Layer 2 of a small transformer language model trained on English Wikipedia (8 layers, counted from 0, width 128).
A neuron's activation on a vector x is GELU(weights . x), where the dot is the dot product.
The model reads these tokens: "ist" "ad" "ors" " were" " the" " clos" "est" "-" "thing" " to" " a" " real" "-l" "ife" " D" "&" "D"

The vector x that enters this layer's MLP at each token. A number n stands for n times 0.023.
0 "ist": -9 -11 17 1 -8 -12 -2 -21 20 -7 23 4 23 19 3 -300 -2 1 -6 -11 14 -3 -13 -2 25 1 -13 2 -47 -19 4 -3 27 -5 0 -7 -5 1 14 9 0 22 55 -28 -18 -5 -35 27 -7 3 2 17 -10 -2 -11 -1 0 16 30 16 13 -16 -38 -7 -1 -48 71 29 23 11 -5 -9 -8 -9 4 -18 6 15 15 11 -23 26 0 15 -8 7 34 -3 -11 -12 -10 15 10 -2 13 39 -29 6 24 8 -333 6 -7 -30 22 -2 20 -13 5 1 -49 -25 -17 -11 2 -7 -6 1 -4 5 45 29 20 36 14 4 -20 -5
1 "ad": -31 7 -14 59 -32 -6 0 8 0 -15 20 3 21 6 -18 -234 8 2 -2 4 6 -12 -1 1 14 19 -21 34 -50 -13 -23 -11 -52 2 18 54 8 -11 -18 18 1 14 -2 -25 -45 -27 -11 54 38 -17 -3 36 16 -18 63 118 23 -9 16 4 0 -20 -54 33 -7 -78 70 4 2 -17 21 -28 5 12 -2 -60 20 -16 0 -15 -1 22 -21 28 -28 19 10 -16 -14 -17 21 7 40 15 32 -23 -42 23 65 26 -232 28 -6 -16 17 -15 -1 -12 -20 1 -94 -62 13 -3 -2 28 7 -3 9 23 24 13 37 -22 3 45 -28 -7
2 "ors": -14 2 -22 5 -9 7 5 12 14 15 42 -18 36 41 5 -199 18 3 -24 74 -13 -2 -10 25 3 -2 -18 39 -39 19 -33 8 1 3 24 1 4 -16 19 29 12 -20 71 -18 -34 10 1 3 20 4 70 -2 6 -5 73 119 23 -35 16 -8 -34 -3 -24 6 -21 -66 66 27 34 19 -6 -28 -34 -17 37 -17 4 -41 -12 -24 54 19 -7 -3 -22 -13 12 -14 0 -48 0 -16 8 17 -15 -23 -54 26 20 -3 -303 -3 -8 -25 12 -8 23 -51 38 16 -93 -41 13 -39 9 33 -10 4 3 15 11 18 0 -34 -2 6 35 18
3 " were": -18 3 35 -24 -36 -2 13 9 -39 41 30 13 21 15 2 -65 18 -23 -26 16 -12 30 14 13 12 -26 2 23 -74 -39 18 0 -2 3 29 8 -38 -6 -7 -29 21 -9 19 -15 -54 -3 -28 -15 38 6 50 -18 -32 -36 55 40 16 -55 -6 8 -11 -35 2 30 -4 14 59 13 -4 22 -25 -15 -23 2 -4 5 2 -38 4 -16 105 3 7 1 -18 -1 29 -49 -7 -22 28 -7 19 27 -33 -7 -61 60 53 19 -419 27 23 -30 15 -10 30 -44 7 -6 -55 -24 13 -55 32 34 -68 10 3 60 -18 51 6 -6 -2 -45 30 -6
4 " the": -19 -8 15 32 5 -16 -6 15 6 8 8 0 14 4 4 -43 31 -5 -17 20 -3 -1 -3 14 -22 -14 38 -18 -59 -11 -2 11 -2 15 19 -11 14 2 2 -17 -3 -12 14 -41 8 4 0 8 18 3 21 27 30 0 32 62 5 27 -43 4 -15 -30 15 -3 8 13 61 3 5 -2 20 -24 -28 -12 -7 -13 -3 8 -8 -25 -33 2 -12 24 2 -53 26 -41 39 -19 44 -12 15 -33 -37 -13 -34 27 104 0 -477 2 5 31 5 -12 16 -26 -14 -18 -74 -34 17 -55 -9 23 -15 42 1 22 11 57 11 -13 12 -2 76 18
5 " clos": -39 -4 -4 99 35 16 0 14 20 31 11 34 33 -19 -36 -206 35 -15 -4 27 -25 -22 -36 -25 2 -68 7 51 -65 -51 13 26 -28 32 5 -22 -109 -12 36 42 13 31 70 -33 -8 23 22 -26 9 18 27 28 13 -20 50 -2 -4 21 35 -9 -11 -40 15 21 -16 -19 56 35 -14 7 16 -12 -27 20 36 -54 7 -44 24 -9 37 9 -23 -57 7 10 19 -82 53 -13 41 -2 21 -5 -67 -7 -41 -34 72 -6 -296 -12 39 59 32 -42 -27 -5 -73 -24 -52 58 7 9 10 -2 11 34 2 22 45 30 14 -32 -8 2 84 -26
6 "est": -33 12 -18 54 3 28 21 -2 -29 -15 -1 -21 14 1 -52 -199 46 21 -40 53 -19 2 -19 -6 21 1 -19 11 -82 0 20 -2 -2 -21 9 26 -19 -14 62 -5 -12 30 36 -10 16 9 27 63 10 -24 2 32 62 -11 63 97 20 9 23 -19 -20 -15 -7 5 -2 -19 59 19 -23 -6 15 -33 33 31 -8 -31 21 22 8 -6 20 -14 -26 -5 12 36 17 -12 4 3 25 -9 6 -21 52 -30 -40 31 104 22 -372 -16 3 14 8 -12 -23 -29 -16 -2 -69 -9 18 37 -18 7 -81 -19 7 13 -17 43 -10 -14 -20 -32 49 0
7 "-": -19 9 7 31 13 -7 9 6 -45 13 -17 -6 13 -16 -6 -94 -13 -16 2 1 3 -32 15 -10 21 -9 7 11 -105 -17 -44 -9 -5 6 64 24 -34 -12 -33 9 27 -41 -21 -24 32 7 36 20 48 9 25 -22 55 27 20 206 -4 -20 -3 -11 8 -11 31 -22 -8 35 58 6 -20 18 6 -40 -1 10 -13 13 7 -16 -8 -18 51 18 -28 -8 -8 44 46 11 52 -10 2 2 21 -32 11 -16 -35 0 61 27 -367 22 2 6 22 -4 10 -58 12 -8 -70 -45 -3 -15 -5 -5 -8 -1 -2 -20 -40 6 -8 -35 -9 16 29 22
8 "thing": -24 -14 -20 -21 12 12 -11 25 6 14 5 -12 3 -10 -25 -176 71 12 -12 47 -51 1 18 27 28 -9 2 26 -25 -1 2 -1 9 -13 -29 -46 -11 6 -18 0 -5 26 85 30 -33 9 42 19 12 -22 -18 7 -10 -25 49 124 -18 4 1 -6 -52 -7 23 72 -13 -50 54 1 27 3 10 -9 -9 18 47 -8 -7 -9 -10 1 66 0 -29 -53 11 4 19 4 -5 -33 37 -1 -24 4 29 -1 -48 -13 88 5 -401 -28 25 44 -5 5 0 -24 38 -2 -39 -24 21 15 26 22 2 7 3 -24 -62 82 -33 -17 -21 -4 104 -8
9 " to": -20 16 8 77 6 -1 -19 13 9 10 -12 -6 -24 -13 29 -42 26 -1 -34 -24 -13 -12 24 -3 -6 22 -2 29 -92 -14 9 -3 -3 9 8 -25 -51 23 -3 -44 -12 -49 52 -37 -29 26 -41 27 10 2 24 29 -40 -13 71 150 -31 -2 33 7 -20 29 35 -17 -1 25 51 -7 3 1 -11 -19 -19 -11 47 -5 7 26 -3 -27 41 -21 -16 -53 12 14 23 -9 12 -28 45 -9 20 -33 -9 -5 -31 18 52 62 -472 -9 5 -8 35 0 14 22 34 4 -52 -4 37 -15 1 22 -2 50 4 14 -63 -11 3 24 -11 -15 21 3
10 " a": -23 -23 -19 2 1 31 1 23 -22 -1 -7 -9 15 -32 8 -98 60 -9 4 16 -7 6 32 7 -20 0 35 -33 -64 -36 -9 -9 1 4 -6 -34 -4 -10 -39 -40 2 62 16 -30 27 4 -21 -43 9 7 4 -10 0 30 27 59 -5 -10 -48 -2 -29 -22 17 9 -4 35 52 21 30 -1 27 13 6 41 38 24 -2 -12 0 -35 -14 -30 -7 -6 34 -47 15 -50 79 9 43 -2 28 -9 11 -20 -33 6 82 18 -477 11 32 11 18 -15 31 -36 -17 -12 -43 -8 14 -7 -8 -6 -35 39 20 15 -44 46 10 -29 5 10 109 1
11 " real": -25 -15 -30 39 -8 -29 6 42 5 -6 13 11 -11 -17 -18 -195 25 -8 0 13 -9 -15 27 -10 29 -32 -8 21 -33 -46 44 16 18 -17 -5 -4 -77 -16 -27 -69 30 3 50 -22 46 9 10 8 15 15 -60 3 -10 8 78 22 -15 11 -1 9 -23 30 52 26 -17 -25 45 5 21 -19 19 -1 4 22 34 -21 -15 3 18 -42 103 -13 -31 37 7 -94 -5 -32 -50 36 43 -1 27 -18 -5 -33 -35 -40 85 33 -391 24 50 32 -16 -13 -5 -52 -1 15 -51 50 14 43 25 9 44 42 7 2 -19 14 66 -21 -10 -18 85 -15
12 "-l": -20 -21 38 59 54 3 22 2 -65 41 -3 -23 -48 -10 -12 -231 20 4 -38 39 41 -8 -4 -12 28 24 -5 19 -46 -19 -16 8 -30 36 4 -9 20 -24 -2 -56 -20 17 68 -22 10 17 -4 24 43 4 4 -5 45 17 50 101 -17 -30 11 1 5 45 12 -5 -33 40 49 -7 -4 -15 -12 -42 3 8 22 -6 15 20 1 -38 83 -30 -21 -5 19 63 29 -7 -37 15 6 -4 76 -47 45 -6 -43 -61 50 64 -288 45 11 50 53 7 -18 -1 2 -22 -40 -28 -9 -5 22 -27 -70 -22 10 11 -107 109 -25 -14 -9 -18 7 16
13 "ife": -13 -12 8 58 -5 -9 -2 -2 17 -7 16 -13 4 -4 -28 -205 8 2 -14 54 8 -20 -31 10 1 -2 -13 28 -5 4 0 15 -17 -9 19 43 -78 -6 10 -1 -2 -11 111 2 -6 9 33 54 13 -18 7 14 39 10 49 148 -2 4 32 1 -14 -16 -36 17 -26 -62 48 -15 -5 -12 -16 8 28 -14 56 0 11 10 13 -60 28 -1 -5 -45 20 12 14 -8 -22 -19 48 3 -18 -11 7 -20 -25 -8 85 -8 -443 0 28 7 -11 22 30 7 -28 17 -46 -25 24 44 12 -4 -26 15 14 -34 -20 51 -2 -28 -36 -15 45 28
14 " D": -23 -26 67 47 4 23 17 -4 -32 -19 -16 -20 -26 -26 5 -300 37 -22 -2 2 -24 -14 -10 3 -17 -3 35 7 -49 -53 16 -14 -35 -15 18 36 -6 -2 -85 -20 8 37 36 -11 32 -23 -45 -6 -32 9 -58 19 25 -1 25 87 19 7 -19 4 -6 -18 -50 27 -5 58 47 -11 -30 -42 28 -6 17 66 0 10 10 8 1 -20 -1 -23 -12 18 -2 15 23 2 36 -3 -3 4 129 4 -1 -12 -24 12 78 -18 -237 5 7 -2 33 -2 50 -50 -61 7 -43 6 31 -3 26 1 -5 48 27 1 -34 -3 6 -72 9 12 6 71
15 "&": -11 -13 -44 97 56 84 1 -6 -25 -3 -19 -48 -24 -1 -51 -238 32 -38 35 23 -58 1 -2 -13 59 14 -2 -20 -54 -13 -3 -57 -13 -35 20 -15 49 -40 -125 -47 -17 35 82 25 65 30 100 33 -11 3 31 4 16 -3 15 118 -20 33 47 15 -4 -23 5 19 -24 5 42 4 15 8 26 -39 -13 59 18 54 -4 46 -11 19 -8 -25 -7 -51 12 38 27 57 22 18 -31 25 29 -28 24 -6 -43 -54 90 -46 -253 -9 9 22 24 13 32 -6 -32 22 -40 -26 47 32 15 -16 -13 25 -9 -20 -84 38 -46 -46 -3 -2 32 -3
16 "D": -7 -37 14 45 0 27 6 -6 -13 -16 14 11 4 -7 -56 -286 25 -19 24 16 -2 -18 11 -15 42 -54 2 26 6 -1 0 -25 -29 -14 -4 44 14 -35 -126 -9 -4 57 -2 7 50 13 3 18 9 2 -31 -9 63 16 8 193 16 -7 44 12 -13 -9 -95 37 1 17 42 -21 -28 -31 27 -47 10 -1 30 24 17 -3 -12 -10 63 -9 -12 -5 -20 -13 21 -16 14 3 1 -3 55 36 13 -1 -42 9 57 -21 -302 40 20 2 -3 -13 -24 -11 -65 -2 -50 -30 28 34 18 13 -49 40 12 -20 7 3 26 -74 -2 -1 28 51

Each question shows the input weights of one neuron of the MLP. A number n stands for n times 0.0012.

n99: -54 -13 17 -8 15 45 67 -96 148 134 -52 42 -85 -49 -25 -59 -38 32 -30 -42 -24 -88 -126 151 124 -17 11 5 2 124 195 22 51 -19 -127 -53 91 -60 0 -59 105 -9 -58 -77 52 21 -90 25 96 -100 -57 -73 49 -47 52 -194 28 -10 -124 9 51 126 34 73 -45 169 14 115 -8 -79 -61 -46 54 87 95 -31 58 129 166 -17 104 -53 -87 -123 0 55 53 -92 5 67 -120 115 75 88 -51 114 -99 -98 -69 -101 150 -115 7 30 128 -136 -53 162 -81 -55 -71 88 0 2 -41 -91 -10 9 -75 41 -20 -59 -97 88 -99 -68 -22 -22
On which token does it fire most, and how strongly? 12 "-l", at about 0.067

n98: 25 -15 196 -137 70 -97 161 -111 137 -141 -113 111 48 18 -32 96 81 -19 36 12 -40 46 30 -97 -6 -35 114 -236 94 -42 -3 76 25 -80 12 -207 232 140 59 -94 97 244 -126 17 100 41 77 -5 -126 -48 -67 29 93 145 -103 -167 -95 32 -133 -99 -33 -118 223 40 101 134 -8 -3 106 -31 76 -20 38 33 -61 183 -71 -168 166 32 -118 -191 43 35 85 -25 -142 -49 110 33 28 -106 28 -45 -87 95 -13 52 34 90 13 -65 29 47 -134 -165 -18 -84 -127 -29 -59 39 -77 -26 -94 -11 54 17 51 -87 166 19 -35 -57 53 89 -29 -86
On which token does it fire most, and how strongly? 10 " a", at about 1.2

n287: 41 3 70 112 -22 -34 -46 27 26 16 27 182 110 96 22 41 19 17 135 -205 36 -104 -32 -59 -21 -9 8 -91 23 247 -35 -80 38 -18 124 -260 -39 -69 50 139 51 88 60 -50 -130 49 -57 -67 21 30 -231 -232 -97 26 -46 20 -38 -40 181 -9 -54 152 150 212 -159 61 -65 -64 0 194 46 52 -111 -3 -34 112 -107 -152 -3 152 -35 35 -66 -133 147 92 46 93 -59 -196 -92 -102 -75 -196 18 -3 18 -89 3 28 78 -33 88 75 103 -128 -22 9 -89 80 64 141 -221 75 51 -149 99 -29 -208 -9 49 91 -214 -12 -177 78 -18 -22
It fires most on token 5 " clos"

n354: 52 24 99 3 -160 -47 28 23 -19 -119 27 -64 73 155 -31 -39 -108 97 94 -23 120 -59 135 -62 105 13 34 46 200 69 -132 213 -19 -8 3 91 136 -75 59 -3 92 2 -13 12 -13 52 45 31 -28 -23 -41 -59 -81 -8 -59 -7 113 49 -2 -31 -127 -122 -79 -23 5 -69 36 217 13 -40 0 -23 -132 -96 105 3 104 -180 53 5 19 -51 -31 168 -30 88 -95 -19 -44 -62 57 121 5 97 110 -122 -117 -49 -135 168 77 -101 -135 19 -11 -71 32 74 -22 -7 -140 -105 7 -73 -120 49 -75 -63 26 -8 118 -59 176 117 -10 42 -36 -81
It fires most on token 1 "ad"

n420: 85 -39 -17 -37 -27 -125 -89 147 -64 103 -283 15 -60 -83 27 42 -66 45 66 12 32 3 133 -213 14 50 60 -70 129 61 -97 -44 -20 11 -21 -58 327 -72 79 -56 -63 -6 -169 151 9 -54 29 33 64 -143 -86 -58 99 -6 -127 -14 -84 -167 -112 -33 -61 -291 175 55 259 6 44 39 110 -46 67 26 39 -110 -97 218 -8 -133 -6 15 -177 -82 -79 71 109 16 -89 -64 57 116 -59 40 0 -31 88 251 50 -117 -11 127 -16 56 73 8 -22 -29 6 93 -26 74 -59 123 -51 -95 -16 36 63 -81 16 -119 -3 122 -27 -60 18 111 23 -188
It fires most on token 10 " a"

n167: 0 -57 3 -139 9 -33 238 61 -18 109 -60 -30 33 -99 27 13 9 -75 -21 100 17 144 -12 -125 -6 -118 89 -115 104 6 -18 71 3 150 -125 -102 119 78 65 33 -72 298 -130 6 72 -19 -187 -142 9 -14 -219 -76 67 -69 0 -189 30 29 -34 47 43 -24 -73 50 82 97 81 75 86 -222 44 170 39 67 65 142 170 9 -41 -147 -12 40 120 36 106 -70 -146 -216 78 72 51 -142 53 140 -6 99 -28 127 -46 45 16 82 18 -47 -22 26 -9 -166 -255 -77 102 57 5 -29 -11 6 132 -79 99 18 -74 6 9 -143 -84 121 -85 84
On which token does it fire most, and how strongly? 10 " a", at about 1.6

n459: -32 44 -12 -246 24 5 -29 45 83 47 -142 22 71 20 65 24 -5 -73 -106 -129 -19 -53 104 165 16 67 -60 -30 -34 77 -79 7 210 -40 112 -14 74 32 -62 31 154 -18 -101 96 -68 -31 -33 125 -59 -82 -14 -126 -55 -8 -12 62 -15 127 16 -79 -57 10 134 112 -25 -22 42 70 92 96 -74 -21 10 45 -77 5 -34 17 -24 74 70 -17 -164 -90 -35 -123 103 135 -144 -23 -46 12 -48 9 87 37 -92 -17 -37 -44 48 20 -60 -81 13 12 34 12 77 -104 -29 81 -50 -177 -49 131 211 -37 -27 69 -5 -45 -61 93 61 -7 -22 -137
It fires most on token 8 "thing"

n143: -86 128 63 -27 -85 -16 10 48 -35 -98 107 -64 45 179 10 2 -63 78 58 3 37 20 -169 65 78 33 -95 -10 110 0 -50 -5 17 118 -24 -10 106 -70 177 119 -150 95 -34 107 -70 -82 -52 188 86 47 0 48 -79 -106 -62 -34 42 128 -2 27 -137 8 84 15 -66 -90 45 176 114 80 -10 -30 28 51 -59 -19 -133 -116 -128 -69 -104 96 -153 95 -42 -47 -84 53 -68 -132 59 3 8 -2 10 -47 -130 54 -75 97 124 -57 20 -84 21 -56 47 -13 -50 -12 -167 -136 77 -151 85 105 72 -83 128 -23 49 -8 31 77 10 79 -92 49
On which three tokens does it fire most, strongest first? 1 "ad", 2 "ors", 0 "ist"

n238: -81 65 48 82 -36 -177 -203 94 69 105 -146 121 -148 -63 63 3 46 125 -15 -90 -109 174 -149 158 -46 12 0 164 -77 12 283 9 31 -112 -59 -15 -26 122 98 137 12 60 96 72 -240 87 -97 23 -160 29 -33 -84 -233 29 61 -103 -40 -105 -164 -136 -93 -15 24 68 46 -9 -62 153 25 -6 144 30 -12 -53 -21 -79 -111 -9 95 164 22 -3 84 45 44 84 -199 -47 12 209 52 32 -70 79 -18 -24 29 -57 -88 46 66 -51 119 -68 -44 -182 -225 122 -35 30 34 163 -5 56 -14 195 -32 134 34 27 121 -66 9 38 94 9 66 49
It fires most on token 5 " clos"

n205: 0 36 38 -103 8 -52 -19 -205 -11 14 -172 38 -45 46 167 345 -28 -111 61 -215 37 -24 70 -71 37 90 80 -109 -88 0 28 -36 57 61 76 16 -64 85 -13 137 40 -18 -20 -91 -124 -47 -125 -15 -40 48 27 -106 -92 -72 -36 31 8 44 -127 103 183 6 46 -49 -29 328 -69 85 -59 -8 -82 14 28 -37 -68 -34 -41 25 -59 65 14 -45 5 80 53 44 96 17 -14 15 -21 16 -72 -158 -66 53 16 -93 48 34 -20 -116 65 64 6 -108 6 -46 -37 -125 33 81 -110 -198 -48 172 -40 -62 99 14 -22 18 -113 80 226 17 11 3
It fires most on token 9 " to"

n504: -29 24 277 16 -164 -54 48 -61 168 -86 -55 96 -33 -9 -96 233 -3 -110 -79 21 160 -68 25 -189 26 6 71 -43 91 18 -166 9 139 -93 151 94 161 -107 103 123 -44 96 -61 42 -69 -112 -6 70 -35 -116 -75 3 -41 -38 -30 -167 88 -3 -28 53 147 -135 -41 -35 108 92 72 50 133 20 119 -38 -102 -164 -9 90 87 -200 -93 -21 -59 53 -155 102 55 -41 -60 -37 -12 -64 -66 82 -164 37 -54 21 -121 -45 -12 174 -35 -29 32 -98 -78 -35 55 227 -78 -102 -148 3 30 -79 -47 148 142 -158 39 -41 113 -39 114 75 132 104 -65 -112
On which token does it fire most, and how strongly? 4 " the", at about 0.13

n95: 136 -6 57 -51 -155 9 122 -159 -28 -109 -94 -12 3 76 -48 27 -53 117 -80 136 32 -259 124 -33 40 127 -11 -46 37 6 9 30 57 -121 106 143 10 -97 168 46 168 -138 46 -14 52 29 -53 137 3 -133 9 15 42 -48 67 58 111 18 98 -202 131 -79 3 -24 121 115 -41 -97 34 0 -36 -60 3 -13 0 -114 102 16 6 -117 144 -345 -24 0 -15 152 -124 41 -271 -40 -145 47 -141 -26 136 -89 51 -15 -6 105 36 -103 -135 -239 -76 63 -37 131 53 198 -41 -68 33 15 19 -12 3 -143 -104 -174 82 -17 98 161 70 -25 72 -89
On which three tokens does it fire most, strongest first? 6 "est", 13 "ife", 1 "ad"

n430: 7 52 -7 -40 -66 -71 15 -71 -55 -202 81 124 150 32 -61 -2 -91 153 -80 5 84 -55 -5 -117 36 20 125 77 60 -128 -49 157 69 32 -68 -27 13 162 162 8 44 110 5 -7 117 8 34 138 27 -17 -58 88 93 -45 -5 -70 -39 5 72 -12 -34 -48 5 -142 142 -78 -4 36 47 -135 -70 37 97 -63 -68 -69 5 -88 45 105 -24 -42 7 119 -32 -19 -76 108 -49 90 126 -20 -123 -124 146 -51 22 -35 -39 166 -16 -27 65 92 -206 -68 -217 -70 -86 122 -47 10 -83 -47 -153 84 12 -31 -37 32 66 55 130 51 -59 -3 45 -92
On which three tokens does it fire most, strongest first? 6 "est", 11 " real", 0 "ist"

n122: -94 -13 -13 -215 -39 -201 -62 38 214 -10 47 -144 203 170 209 110 27 -43 -40 10 194 -6 44 0 12 68 55 19 25 88 -279 134 77 22 0 45 69 18 19 13 159 -28 -254 102 -155 77 -22 -25 35 92 111 -175 65 0 -82 16 17 -46 -146 120 -61 -56 -16 -171 84 16 39 98 156 -41 -137 0 62 -37 -166 61 -67 -178 0 -158 71 -14 -144 36 -57 66 8 54 -3 18 50 -26 21 82 46 -89 -127 -208 -86 -47 77 118 -32 -113 -297 -81 -110 55 -35 23 -141 -70 -59 -201 -84 202 232 -124 76 19 -49 -232 119 54 112 177 -68 -86
It fires most on token 2 "ors"

n322: -63 -41 -21 47 16 48 104 16 -77 -253 21 -3 49 130 -29 -19 -43 0 81 58 116 121 -60 99 35 79 2 -116 -10 66 -65 -93 -60 -13 -96 62 -8 -47 142 -77 -108 55 -133 70 -198 -82 31 80 -216 18 90 53 21 -28 32 38 184 74 -28 -5 -74 5 -50 37 -13 26 4 107 -91 5 -106 -110 32 66 -24 141 7 25 -91 47 -11 -85 -53 48 106 289 9 -66 -213 87 -53 -93 64 -223 161 -46 -47 -74 -5 68 84 -124 -113 5 39 79 -27 50 92 -43 34 -111 41 -91 0 -15 -100 -148 27 -84 24 23 -128 190 -67 114 5 70
On which two tokens does it fire most, strongest first? 12 "-l", 6 "est"

n314: 18 -50 287 -6 -3 -210 3 -51 -102 25 -53 104 59 3 126 111 -91 -121 69 -46 27 58 173 -25 9 76 -38 32 3 25 35 184 14 -128 79 -3 -23 26 120 -15 181 -32 -100 73 -191 -49 56 -29 -54 -54 92 -158 -58 -13 43 3 -56 -27 -84 -26 -54 -203 137 69 -50 177 -63 -57 -92 54 -183 -103 -68 -102 -222 16 -118 -126 180 48 124 -25 53 6 -184 147 -20 -13 -90 51 71 -99 13 27 52 140 -56 49 12 157 20 163 -12 17 51 -149 -38 -30 83 -123 20 228 -217 -48 0 58 54 -194 119 121 101 -50 -71 104 -102 -19 -6 -279
It fires most on token 3 " were"

n387: 56 -30 68 -24 -78 49 26 -121 54 7 -208 229 186 293 -16 122 23 -12 -96 -166 -6 19 80 -49 40 -6 -3 -121 9 138 -94 -59 167 -159 168 -3 52 -64 34 23 60 -74 -50 -25 -3 49 136 206 -128 67 108 -155 178 -79 115 9 -47 114 -59 -61 121 -151 110 51 -3 286 -28 -153 24 16 36 -103 -10 20 -266 116 -15 -91 45 123 129 -331 -48 -82 -6 143 8 27 -86 -110 -213 10 -120 -145 33 46 41 -140 35 -13 59 -14 -39 24 55 84 -133 -103 25 -23 -57 90 -33 -64 -42 143 -54 -176 -142 -319 36 0 -141 -28 43 -7 75 -50
It fires most on token 7 "-"

n438: 143 0 -25 -152 179 18 91 110 121 105 -190 -73 59 34 80 78 97 0 -111 246 -99 -141 153 -176 52 -25 228 -107 138 206 -232 175 162 -53 -56 -154 231 -82 167 -91 103 38 7 55 -48 51 106 -116 -107 -117 -84 72 -187 -154 -11 -80 -96 73 -111 51 -52 55 267 -29 390 98 -8 -44 102 -64 29 -140 -190 189 -69 34 21 -206 -43 133 -19 -90 132 -26 42 152 -27 -80 -55 -153 56 135 0 -112 7 206 -5 -43 -64 -86 33 -128 -223 -38 -118 54 149 25 109 -42 -41 -93 -176 -71 10 69 233 -69 -47 0 -91 -119 -139 -81 121 63 -29 -225
It fires most on token 8 "thing"

n263: -66 9 217 -160 -44 -88 39 -58 114 -54 -66 -92 93 24 76 93 -26 -60 -14 36 -16 30 -124 44 -7 141 -8 -91 24 -42 66 69 139 45 -47 16 31 6 74 133 111 80 -91 0 -83 49 -117 92 -81 -156 25 63 -59 -126 7 -46 61 34 20 19 94 -99 120 -29 -28 112 16 79 -5 13 -203 -104 -60 14 -109 -86 -19 26 31 -43 -9 -109 12 21 -60 -34 32 -19 -158 -66 66 13 -5 0 9 7 -86 25 -11 35 6 15 77 -71 26 0 -58 -2 -27 -2 -123 75 -50 -13 19 17 144 -13 61 36 167 -87 -62 113 113 -77 -46 -95
It fires most on token 3 " were"

n29: -169 -48 75 -66 -35 -64 92 -176 132 -39 -205 -168 3 16 139 3 -130 185 58 -50 -9 -9 71 111 87 -47 78 9 36 -49 0 66 -69 -86 -199 -174 201 -9 -67 -105 18 201 -36 -24 124 108 -107 -24 -22 52 -133 3 -13 40 -108 -129 39 -22 -114 -89 -111 3 22 -47 -82 73 20 273 13 -117 -44 -278 95 203 35 205 6 75 59 116 -72 -101 -68 136 -22 162 -50 79 141 177 30 49 80 -61 101 -96 -42 -220 22 -39 86 -225 -128 -68 30 -197 -19 -50 -116 11 -23 -13 26 -15 -17 -123 86 -66 176 -53 -92 83 150 -119 -67 139 -13 -112
On which two tokens does it fire most, strongest first? 14 " D", 15 "&"

n391: 23 -62 173 75 12 0 -130 129 -44 19 -210 -109 -132 251 -15 40 -59 26 224 111 -47 -15 19 -124 -109 174 -162 -238 148 -81 -99 45 111 114 96 -53 80 -25 -6 139 23 91 -9 154 -76 106 61 125 -216 -56 -57 -125 -95 29 12 86 -156 30 43 -93 -62 -206 108 128 -106 -36 -32 -14 53 141 120 -122 -79 84 -48 -41 -25 19 -162 -18 -16 -168 68 -42 -79 193 18 -85 -159 -107 29 -12 -172 -38 21 37 22 -96 -56 120 30 -6 107 -3 41 78 25 33 -53 -92 89 21 -77 47 0 -57 237 -69 -42 -170 15 0 -82 61 -94 -31 -36 -49
It fires most on token 15 "&"

n426: 63 157 -11 104 23 -23 -120 8 30 64 -99 34 -17 54 69 30 -35 -145 20 -253 6 -145 -15 -112 -87 119 18 79 -43 97 -70 126 -62 -114 85 14 48 35 74 215 19 32 -23 -60 -198 -49 -94 -51 -101 56 -74 -141 -28 -66 69 -54 -73 -108 62 3 -56 29 -57 -20 19 -9 -36 5 97 69 105 34 -184 -80 176 -45 107 -32 86 -25 6 -9 -49 -189 97 24 50 151 96 -141 49 3 9 -83 -11 38 -23 -108 -139 140 104 45 -144 -48 54 62 -23 312 39 51 -7 26 57 -3 -60 0 -80 95 -153 76 -88 -234 9 221 63 79 -68 -234
It fires most on token 9 " to"

n428: 17 -39 3 -176 172 -26 15 -179 48 90 -217 -29 36 76 111 204 -95 -19 95 -96 68 124 -39 -23 -105 81 100 -80 -28 27 -42 50 88 62 -57 -129 15 222 61 -44 -113 99 -191 28 -112 -25 -158 27 -228 -20 32 37 66 117 -70 -19 -92 157 -199 -11 -102 21 202 -55 117 168 18 -16 9 3 35 -17 9 72 -23 85 -87 -78 9 -130 -148 -78 -45 58 20 75 -78 -100 9 0 -64 -51 3 73 87 -12 28 125 31 -6 -24 -15 -127 -38 -24 -61 18 -37 87 -133 65 9 -85 -214 -117 100 65 105 167 -69 192 64 18 99 59 184 -61 53
On which two tokens does it fire most, strongest first? 4 " the", 10 " a"

n91: -18 5 103 -67 23 -72 77 92 -10 -26 -78 16 68 118 35 29 -64 39 129 9 -13 -94 -97 -16 -150 58 57 -156 0 19 -55 -19 70 59 183 30 127 -100 122 65 83 131 -38 7 -114 -62 -40 135 -16 -52 -16 80 7 -61 -60 -20 -7 -87 15 50 57 -51 122 64 -68 118 41 0 65 34 12 14 -70 -5 -35 51 104 -128 -109 64 -31 69 -22 -9 -40 -22 17 -10 -92 -84 18 -29 -66 -40 83 91 -100 -83 -38 123 -4 12 -75 -117 63 -23 111 -36 -43 -56 -78 2 -116 -54 -32 -86 9 -182 -26 -101 104 -167 30 128 121 73 -113 -52
On which three tokens does it fire most, strongest first? 0 "ist", 1 "ad", 7 "-"

n73: -56 55 -63 29 -8 54 -49 -25 37 -84 32 15 89 37 56 30 34 128 10 3 87 -43 -242 103 34 -77 -152 59 192 74 18 69 -53 7 -29 -23 -76 -31 125 88 65 92 37 78 -140 107 -57 41 13 -35 -51 25 -15 -35 75 -90 44 51 -2 -94 -84 -8 137 -114 -86 -151 -54 -12 27 -137 -43 58 67 40 56 -3 -22 21 -8 43 -223 -77 124 18 269 19 -225 29 -68 58 86 65 -46 -106 3 -78 -4 56 -35 -123 2 -144 155 19 -24 5 -189 33 -37 5 -18 63 -105 -33 -28 -29 -5 -68 159 0 69 73 119 35 -124 58 66 21
It fires most on token 5 " clos"

n180: -3 -65 24 88 -24 15 91 -224 264 -177 15 15 206 -19 -103 38 -93 -225 40 24 23 51 -180 -55 -63 42 125 -184 -6 -115 -109 -42 -106 -177 174 -3 -147 122 -40 -18 53 17 -9 9 -113 -16 -38 6 -6 76 48 66 21 96 133 -158 -123 75 -101 6 156 -131 -117 83 -202 36 -36 65 -150 109 -175 -51 -122 19 45 136 105 -112 33 -87 -63 -34 -16 6 53 3 76 -9 52 121 6 100 35 -6 -30 -9 16 -141 -29 -37 118 -58 54 14 -6 9 -34 42 -152 35 -31 22 39 68 17 80 9 -20 -101 -102 163 40 18 50 253 234 -189 -242
It fires most on token 5 " clos"